Layer 3 of a small transformer language model trained on English Wikipedia (9 layers, counted from 0, width 128).
A neuron's activation on a vector x is squared ReLU(weights . x), where the dot is the dot product.
The model reads these tokens: "g" "\n" "-" " T" "u" "S" " M" "ay" "en" "\n" "-" " A" "le" "m" "an" "n"

The vector x that enters this layer's MLP at each token. A number n stands for (n - 500) times 0.016.
0 "g": 504 504 518 437 432 491 459 542 476 489 588 511 591 477 511 437 547 454 537 530 496 454 520 553 493 422 434 516 498 476 507 546 498 440 492 390 489 546 523 508 507 450 540 497 493 512 785 545 463 488 488 496 509 509 537 556 579 440 486 480 385 524 619 464 567 506 557 482 431 462 589 455 427 423 538 408 433 530 510 544 520 626 492 500 579 550 450 535 477 544 469 484 599 433 383 566 560 466 561 500 433 507 472 494 568 491 633 482 445 408 503 512 500 544 445 506 468 467 454 508 476 473 503 507 445 552 176 467
1 "\n": 478 483 472 576 578 491 480 595 535 513 470 542 544 463 533 478 559 476 547 523 415 522 466 604 496 534 568 514 505 499 454 463 472 376 540 467 523 493 522 468 540 419 485 398 496 247 469 480 476 422 475 529 470 542 533 528 481 543 443 574 437 519 549 514 578 498 539 504 522 563 495 491 481 465 537 562 527 502 454 617 512 585 530 500 424 605 469 442 478 715 514 422 572 473 503 507 554 587 506 479 426 536 383 479 533 566 612 441 480 561 563 505 481 570 485 427 599 745 646 523 548 491 448 499 525 485 453 467
2 "-": 493 440 517 497 610 504 557 469 551 530 452 513 489 481 497 510 441 478 558 515 290 498 505 578 531 505 523 571 503 527 476 522 476 412 586 499 551 486 538 471 464 435 411 439 564 136 567 530 514 392 485 468 435 487 524 519 424 563 518 487 458 468 396 523 514 523 462 505 573 431 552 547 397 499 484 431 486 497 523 490 551 652 526 477 600 507 452 419 468 626 491 468 542 512 567 485 475 501 504 512 400 509 522 605 471 564 591 500 525 495 519 453 497 477 462 466 471 502 552 456 476 409 495 518 555 445 373 461
3 " T": 525 507 511 481 535 490 417 528 553 564 571 500 575 566 562 512 478 529 545 580 381 530 573 483 431 537 549 550 480 503 517 532 475 531 626 468 440 498 504 480 434 529 454 522 601 470 939 456 456 418 504 494 489 419 519 529 457 496 494 451 578 494 422 548 555 474 529 571 439 470 568 554 480 483 435 579 446 530 515 520 491 482 522 659 472 576 562 513 496 553 488 567 507 459 590 454 501 617 412 566 486 512 460 517 555 495 493 503 483 503 544 513 483 476 415 506 526 537 550 498 464 522 432 522 549 498 516 502
4 "u": 560 498 547 561 568 552 447 433 656 491 593 508 523 501 525 497 428 455 500 601 495 652 559 488 539 485 537 432 462 395 501 429 537 411 523 470 437 500 494 490 455 480 595 412 494 498 622 409 495 522 379 564 521 522 697 470 528 434 517 553 528 492 436 511 552 434 521 463 571 467 483 475 507 423 491 565 442 569 535 561 500 559 387 497 538 438 510 491 418 551 442 487 507 522 554 568 524 512 438 554 393 494 494 455 604 420 450 532 465 511 519 428 487 620 564 453 504 534 543 480 460 496 464 421 529 419 240 549
5 "S": 492 468 559 496 550 511 511 538 652 587 646 440 466 535 538 512 442 516 445 613 454 539 523 442 448 504 559 479 546 461 488 471 539 493 477 512 428 433 482 383 464 502 480 511 443 392 828 535 526 439 442 450 580 532 572 519 470 501 573 453 646 542 455 445 592 481 501 512 429 463 482 519 428 496 378 538 412 495 521 585 553 656 437 561 525 494 501 483 460 515 486 533 498 419 489 490 442 624 479 555 428 524 527 451 486 501 460 579 493 485 505 491 510 401 481 452 473 538 566 457 461 416 447 487 553 511 408 472
6 " M": 506 490 567 485 580 458 495 558 559 549 585 541 444 532 424 472 491 541 567 535 369 506 491 531 488 507 573 538 569 490 512 478 533 556 572 437 475 459 459 467 466 519 508 595 495 510 965 402 403 440 450 501 490 465 516 513 487 476 507 543 552 565 458 508 558 485 549 464 466 495 551 511 419 537 393 442 429 541 474 485 535 582 481 484 548 506 448 518 515 561 513 510 542 429 430 477 530 498 488 540 460 568 521 435 473 436 559 482 449 456 548 544 455 487 540 427 430 489 492 464 500 429 426 452 547 473 473 537
7 "ay": 594 516 487 497 435 523 460 512 635 615 563 515 509 623 612 461 530 578 557 565 476 485 529 605 495 499 533 347 408 528 422 407 465 543 514 388 467 514 525 486 409 434 468 518 416 532 618 582 388 505 563 508 498 520 503 561 537 463 511 423 450 510 504 547 649 487 516 467 446 480 508 502 559 460 527 527 466 572 504 520 505 512 491 560 551 480 529 405 481 561 471 404 604 489 486 522 506 615 481 493 476 484 533 423 439 565 552 437 439 455 554 477 465 510 427 435 479 501 499 433 544 518 448 457 563 552 199 469
8 "en": 504 520 495 537 442 539 443 455 634 505 572 535 513 548 541 449 494 528 543 492 490 541 532 619 484 509 526 481 480 551 498 470 439 439 500 453 467 437 513 419 470 494 542 510 513 566 493 479 429 533 555 461 506 464 484 530 517 439 549 512 492 528 473 466 539 472 545 515 482 569 469 543 538 438 495 572 440 465 444 556 473 498 536 585 527 513 525 453 443 542 505 456 619 468 582 566 569 623 550 421 499 520 514 443 472 454 491 481 415 512 505 507 427 550 385 524 460 458 479 502 493 425 446 475 542 460 37 440
9 "\n": 510 466 520 556 563 498 454 475 503 466 466 560 508 511 539 448 495 444 461 550 357 490 491 646 552 528 575 474 492 519 388 437 508 381 554 493 570 449 513 448 478 442 476 434 472 259 488 428 432 390 549 543 501 543 508 531 504 536 448 472 552 471 556 540 536 503 526 513 522 559 509 495 520 460 481 531 557 483 453 600 507 573 513 545 437 598 454 491 448 680 487 462 560 491 545 541 530 574 479 496 430 544 380 476 518 538 635 504 488 527 578 544 511 486 436 488 584 728 587 467 555 468 420 515 634 448 409 447
10 "-": 485 421 512 505 601 488 563 438 526 492 457 520 474 495 492 483 445 479 560 466 303 499 513 599 546 509 519 573 545 526 452 489 479 416 583 513 544 482 509 445 482 461 393 474 569 147 551 519 524 395 515 460 456 479 523 520 429 549 539 466 448 466 402 504 500 506 430 505 571 438 533 528 387 499 486 424 487 500 523 502 536 664 526 499 601 490 428 427 481 643 494 448 547 509 567 509 474 511 496 505 404 488 519 612 484 553 568 493 547 533 551 486 481 470 469 460 445 528 566 483 491 413 470 500 559 468 373 505
11 " A": 506 488 530 571 491 432 468 467 567 497 588 548 535 482 562 362 472 418 507 518 397 589 585 514 520 516 566 506 445 516 443 495 473 507 546 484 504 490 524 412 390 549 434 503 527 410 761 491 458 461 557 503 467 423 493 475 475 533 498 456 551 481 313 453 602 474 554 459 500 469 533 557 466 493 490 456 426 521 443 520 518 439 447 535 415 531 492 521 391 586 487 426 536 435 631 471 464 640 424 528 416 537 391 498 579 447 573 488 469 512 563 538 506 539 335 492 503 600 572 418 474 540 468 524 530 515 386 502
12 "le": 490 497 483 595 483 479 466 493 537 446 544 541 481 451 504 548 477 366 504 576 482 556 540 516 463 510 529 429 506 451 429 512 543 514 480 550 529 461 488 565 401 502 562 491 516 362 405 467 443 411 495 445 454 567 529 527 527 507 513 536 628 445 391 525 562 477 483 480 519 441 464 517 373 538 458 550 397 536 519 514 485 494 445 522 561 495 455 455 501 600 447 513 516 494 615 417 457 554 444 615 362 531 467 413 478 430 419 477 522 485 597 482 523 474 526 544 456 553 559 586 573 475 441 478 470 475 145 505
13 "m": 527 514 515 550 558 456 575 547 503 518 562 470 396 525 438 520 468 426 555 567 380 543 548 506 501 446 587 505 619 467 490 516 565 536 538 450 495 484 583 609 442 552 465 529 432 502 585 466 418 478 519 503 485 424 442 577 472 479 486 554 542 453 421 508 575 522 458 485 500 499 428 503 427 469 446 421 345 606 495 464 502 606 525 479 597 538 463 499 461 606 456 523 522 488 522 491 425 519 480 541 425 540 457 376 461 397 550 493 442 465 582 574 517 473 520 453 486 566 466 538 475 469 469 533 443 494 158 604
14 "an": 494 498 561 430 490 440 514 501 551 569 614 498 464 461 405 451 481 477 484 551 479 532 447 560 472 446 531 506 568 524 513 455 544 441 601 594 455 433 468 362 585 544 559 511 462 492 484 516 452 469 574 540 424 518 467 541 493 464 493 620 530 531 503 477 493 489 485 570 513 483 452 460 498 441 450 578 370 507 431 529 624 560 492 522 515 463 486 534 498 580 496 512 483 526 602 533 497 554 539 644 385 577 513 478 472 520 451 541 538 526 561 453 493 432 511 555 551 470 481 450 473 491 483 519 483 542 97 463
15 "n": 489 426 496 552 509 373 461 553 584 556 569 383 371 528 485 544 506 502 473 532 427 552 462 554 535 527 536 449 541 491 446 467 490 466 454 451 490 462 521 445 511 548 573 408 515 476 603 540 410 475 466 477 485 501 493 540 504 559 429 481 507 479 527 467 589 533 517 542 467 527 418 480 520 393 407 525 405 499 541 472 454 510 546 608 518 515 548 487 605 520 501 451 485 482 551 481 464 536 554 492 496 562 506 499 470 513 474 549 441 502 579 534 502 418 497 553 495 410 566 410 584 450 455 470 437 451 87 489

Each question shows the input weights of one neuron of the MLP. A number n stands for (n - 500) times 0.0014.

n315: 639 534 370 566 425 497 516 469 577 518 471 534 302 494 623 500 473 604 476 512 542 378 428 455 461 661 495 480 629 609 715 483 470 500 566 549 487 352 494 428 555 675 338 495 417 462 504 500 555 662 643 320 468 428 550 449 527 699 627 638 648 485 453 436 382 519 483 367 405 519 619 419 526 605 420 600 506 391 601 434 443 216 470 400 343 350 757 634 554 537 454 447 356 396 467 424 269 521 685 402 707 743 643 500 539 457 259 633 475 489 431 419 603 430 536 368 392 409 457 434 655 414 684 574 494 520 582 364
On which two tokens does it fire most, strongest first? 5 "S", 15 "n"

n64: 470 400 402 410 391 413 717 523 415 554 542 481 536 537 588 546 569 682 319 454 714 500 533 575 380 622 658 397 597 457 521 523 528 430 444 525 457 315 743 456 585 414 529 513 534 597 418 711 489 638 510 452 407 646 524 538 589 564 683 457 534 424 547 517 440 536 565 573 451 686 481 519 541 568 375 563 461 453 614 407 454 432 494 481 551 562 527 866 368 288 589 520 585 469 530 560 362 561 763 340 511 718 626 484 357 537 467 508 597 613 270 474 387 337 476 424 528 617 376 552 255 487 612 639 438 447 542 431
Which token does this neuron like most? 8 "en"

n299: 490 431 591 404 485 578 512 475 660 578 522 673 335 597 470 312 354 478 481 607 536 439 491 338 381 506 613 323 553 489 512 519 424 673 456 553 552 375 624 452 607 586 307 560 458 383 559 478 441 474 625 539 357 464 525 471 594 591 672 482 650 515 474 742 480 369 584 435 511 626 600 475 627 720 393 550 519 453 467 441 500 366 489 359 519 495 711 583 452 566 467 538 575 453 447 395 344 493 559 514 524 497 580 606 452 544 398 414 639 522 409 541 563 427 419 497 466 597 531 545 422 572 568 500 483 614 909 284
On which token does it fire most, and how strongly? 3 " T", at about 3.2

n255: 616 451 605 545 390 687 264 407 479 489 523 421 472 427 494 441 547 432 344 512 569 658 519 469 465 430 432 446 400 617 699 544 502 582 406 527 623 410 568 454 455 595 560 393 562 645 189 552 578 506 638 531 454 519 638 350 516 625 395 629 565 482 487 624 572 466 363 414 451 508 564 508 736 511 414 534 401 468 482 454 486 509 551 464 400 533 682 500 463 503 495 638 437 581 631 471 323 401 494 408 393 644 532 488 465 612 132 626 738 681 554 225 374 433 457 658 468 412 500 416 564 617 699 419 433 522 483 413
On which token does it fire most, and how strongly? 14 "an", at about 6.6

n377: 523 424 564 305 409 511 465 441 453 545 517 478 473 610 546 472 442 469 470 500 475 462 370 530 502 500 447 464 507 317 443 418 526 489 298 524 575 341 519 475 542 577 495 487 592 571 428 579 463 586 395 602 465 706 755 448 673 517 561 614 386 550 442 618 365 392 599 407 552 552 412 500 668 525 596 527 448 520 296 372 454 443 603 431 493 432 691 340 481 389 592 545 476 599 409 355 457 461 588 419 513 515 479 659 383 285 549 505 521 442 428 581 401 559 505 456 472 448 399 510 474 492 651 343 544 463 577 448
Which token does this neuron like most? 4 "u"

n52: 657 609 495 472 569 483 644 473 457 500 386 479 465 432 603 573 485 461 515 493 493 264 467 433 522 502 553 454 531 587 635 520 416 520 539 563 536 319 492 490 469 426 461 438 556 468 444 607 506 450 571 604 549 511 443 505 617 547 444 503 458 290 453 529 461 507 365 376 426 362 461 353 497 591 470 578 567 606 479 486 443 354 491 446 539 494 551 464 498 521 481 375 483 500 535 551 275 574 547 562 621 525 545 544 391 525 506 478 582 321 437 565 593 440 294 439 442 587 482 442 573 642 512 497 476 462 722 628
Which token does this neuron like most? 2 "-"

n248: 402 497 530 519 661 494 577 557 512 380 503 386 377 467 384 415 473 373 508 603 587 470 413 383 367 569 497 436 553 452 475 663 443 484 446 615 410 473 471 397 320 438 328 521 566 497 398 586 525 494 497 509 503 516 602 406 497 474 688 470 630 436 438 624 506 588 395 561 737 413 767 492 616 428 568 497 576 457 503 304 606 408 471 645 361 665 608 477 525 543 543 355 539 602 459 529 274 406 379 307 478 558 685 679 506 543 457 547 564 568 428 400 538 635 380 637 604 570 266 393 434 629 349 487 533 616 585 580
On which two tokens does it fire most, strongest first? 2 "-", 10 "-"

n200: 537 497 443 161 206 420 533 322 396 260 518 497 614 427 654 561 563 620 533 560 588 661 565 507 618 340 603 426 323 408 672 449 331 503 439 415 517 592 618 447 426 500 438 492 351 661 472 560 658 571 698 573 600 549 353 464 468 768 425 508 309 321 503 479 526 430 509 470 472 382 628 506 646 476 613 399 438 472 469 535 542 304 615 503 522 495 465 610 334 282 629 350 447 507 481 642 389 589 391 285 395 521 532 447 635 454 549 468 497 416 580 443 550 657 438 452 596 632 459 421 451 590 618 463 487 590 676 598
Which token does this neuron like most? 11 " A"

n118: 466 518 535 577 523 565 469 452 500 505 487 436 403 405 528 491 390 433 468 401 504 497 503 394 658 584 527 500 432 533 583 717 398 368 430 573 482 459 575 426 345 575 559 481 545 500 500 437 510 440 564 605 441 386 407 445 500 640 502 483 447 472 429 631 542 400 508 610 576 632 514 384 605 482 412 405 542 378 434 217 437 360 569 279 248 539 565 520 500 524 625 434 510 419 617 468 336 424 830 396 590 678 376 612 578 438 577 324 536 610 486 435 655 475 524 469 391 560 527 489 423 523 593 636 497 443 630 523
Which token does this neuron like most? 11 " A"

n17: 455 541 584 482 467 549 552 419 400 342 546 444 461 621 558 554 251 575 500 437 491 390 154 585 556 370 479 631 566 233 467 554 472 620 439 547 562 325 683 568 521 582 479 426 367 500 480 675 814 660 402 771 683 426 422 455 582 386 633 632 400 548 595 704 458 712 590 580 651 497 538 557 471 448 450 415 454 437 549 549 563 520 678 375 486 508 460 627 342 549 521 285 596 467 375 397 533 469 664 312 446 715 586 479 344 383 528 537 589 223 329 612 389 305 437 429 352 572 456 413 423 298 444 605 551 372 566 460
Which token does this neuron like most? 0 "g"

n165: 508 605 546 528 540 564 554 488 378 521 518 508 458 294 523 536 411 514 356 433 509 628 201 429 383 411 417 474 603 703 423 627 423 560 460 536 689 365 552 516 522 411 396 454 489 471 441 541 649 590 493 645 519 525 280 163 520 520 578 449 574 531 494 682 427 587 398 547 485 397 435 669 571 695 766 619 512 520 303 466 388 495 726 551 500 603 376 397 215 606 450 497 441 541 515 406 454 543 557 440 707 470 357 465 421 404 504 452 444 523 389 556 494 450 428 605 368 566 567 698 441 451 398 319 423 532 620 441
Which token does this neuron like most? 1 "\n"

n318: 544 411 445 500 590 558 494 300 535 440 494 567 175 614 559 583 405 493 428 500 727 538 497 406 494 500 453 299 451 543 440 677 418 447 444 579 453 454 447 560 393 310 563 300 596 485 505 544 597 528 483 455 494 432 469 465 503 561 581 512 426 307 469 579 443 328 435 560 540 770 432 591 545 625 549 390 455 483 542 418 350 373 479 465 399 357 692 404 397 490 586 517 526 357 533 342 307 407 606 430 519 721 683 612 491 441 284 480 531 254 426 277 452 258 667 488 475 554 493 604 461 425 395 444 454 503 597 559
Which token does this neuron like most? 12 "le"

n177: 581 418 424 430 361 617 445 549 389 419 511 441 419 597 439 596 521 503 465 538 533 450 446 668 549 435 386 609 475 311 639 641 480 516 379 623 510 438 494 432 446 538 545 479 497 590 335 835 500 741 509 629 494 597 549 497 542 390 446 552 369 530 654 609 509 565 611 602 509 445 490 461 642 392 367 480 448 429 611 532 453 470 566 558 500 603 664 563 402 350 582 254 595 688 402 426 538 462 341 486 421 415 666 488 512 458 476 635 467 381 571 651 313 465 399 360 583 452 209 310 594 488 451 453 476 648 522 494
Its three highest activations, in order, are on tokens 7 "ay", 0 "g", 15 "n"

n51: 561 578 587 453 532 475 522 626 389 368 523 484 424 581 491 399 495 400 437 539 563 568 302 551 506 477 438 528 522 422 617 438 635 611 450 465 510 344 538 537 626 629 444 553 561 486 438 839 700 640 571 349 500 560 460 554 470 431 642 576 391 531 598 628 497 323 664 500 666 447 618 577 620 416 417 404 506 586 468 314 618 522 618 407 484 565 582 571 371 523 503 295 450 603 435 369 324 455 531 394 533 433 459 497 381 425 414 657 647 523 412 477 224 462 459 723 360 634 353 548 297 601 571 603 470 583 504 567
Which token does this neuron like most? 14 "an"

n133: 581 559 391 610 426 663 420 358 594 511 361 510 512 414 571 397 679 356 500 463 508 432 494 545 553 414 526 351 535 465 512 465 548 550 666 627 453 382 653 490 450 423 503 372 534 497 309 535 479 570 691 485 530 448 494 359 624 777 432 609 689 326 617 481 420 443 481 454 419 556 389 480 639 558 690 634 573 491 378 326 417 335 331 399 312 516 695 497 503 449 710 332 397 360 584 559 334 430 506 562 504 586 453 604 409 459 490 400 488 424 523 525 587 409 444 503 450 461 481 591 597 561 533 635 687 582 496 485
On which token does it fire most, and how strongly? 9 "\n", at about 1.8

n29: 398 621 671 395 507 689 542 528 271 332 527 432 398 460 441 630 475 483 516 525 599 503 446 421 500 314 542 468 514 500 621 705 466 534 476 464 698 435 513 497 414 514 554 407 603 667 325 493 651 538 677 503 487 438 455 702 692 654 470 484 321 372 503 556 382 716 388 540 585 351 606 303 474 413 390 319 452 565 564 372 439 468 454 596 360 592 510 711 370 503 343 661 511 586 451 503 283 290 510 485 439 614 438 500 512 280 396 417 583 417 467 337 449 481 460 595 284 600 436 586 551 598 375 560 488 467 533 500
On which token does it fire most, and how strongly? 13 "m", at about 1.6

n63: 460 512 465 509 589 539 508 538 500 407 510 489 408 580 450 523 333 534 369 473 590 489 595 333 402 386 482 584 509 510 497 460 427 573 406 480 495 550 396 558 653 497 467 520 436 548 544 447 524 472 570 623 401 477 271 441 522 549 375 494 361 521 359 534 428 621 357 523 432 516 557 538 512 642 315 391 451 516 450 403 406 529 561 503 384 498 514 511 612 408 703 530 476 483 436 552 415 555 497 414 509 422 575 632 646 446 473 578 474 462 450 548 539 432 680 409 534 522 492 589 507 571 451 390 826 414 553 556
On which token does it fire most, and how strongly? 6 " M", at about 0.58

n349: 667 472 518 414 225 420 216 481 544 479 488 484 545 488 671 485 497 660 444 548 686 524 526 426 412 638 388 401 475 497 585 428 520 385 476 631 424 460 610 371 416 511 528 431 584 561 374 786 707 812 621 389 500 442 453 268 476 583 473 546 489 391 431 323 538 446 567 665 400 476 441 541 655 529 425 668 429 634 426 504 437 419 560 638 288 425 547 385 490 510 703 433 467 470 557 464 385 514 396 458 522 515 583 358 599 496 254 625 503 546 500 291 388 417 470 483 561 441 440 418 517 622 714 526 524 526 436 503
On which token does it fire most, and how strongly? 8 "en", at about 7.5

n324: 383 524 456 428 440 506 339 455 392 572 311 503 389 485 475 542 447 650 511 494 642 447 513 309 492 384 539 543 530 479 516 671 554 630 346 670 478 655 625 549 446 700 407 354 452 480 491 422 468 441 638 469 469 417 461 428 468 413 410 478 579 368 556 539 314 650 446 582 439 567 587 422 415 500 486 636 560 323 569 344 519 444 626 579 264 409 529 547 473 393 579 510 336 429 595 299 352 510 491 609 561 616 623 579 460 504 291 454 748 493 414 294 382 380 517 637 500 435 471 494 583 667 461 359 655 406 723 525
Which token does this neuron like most? 3 " T"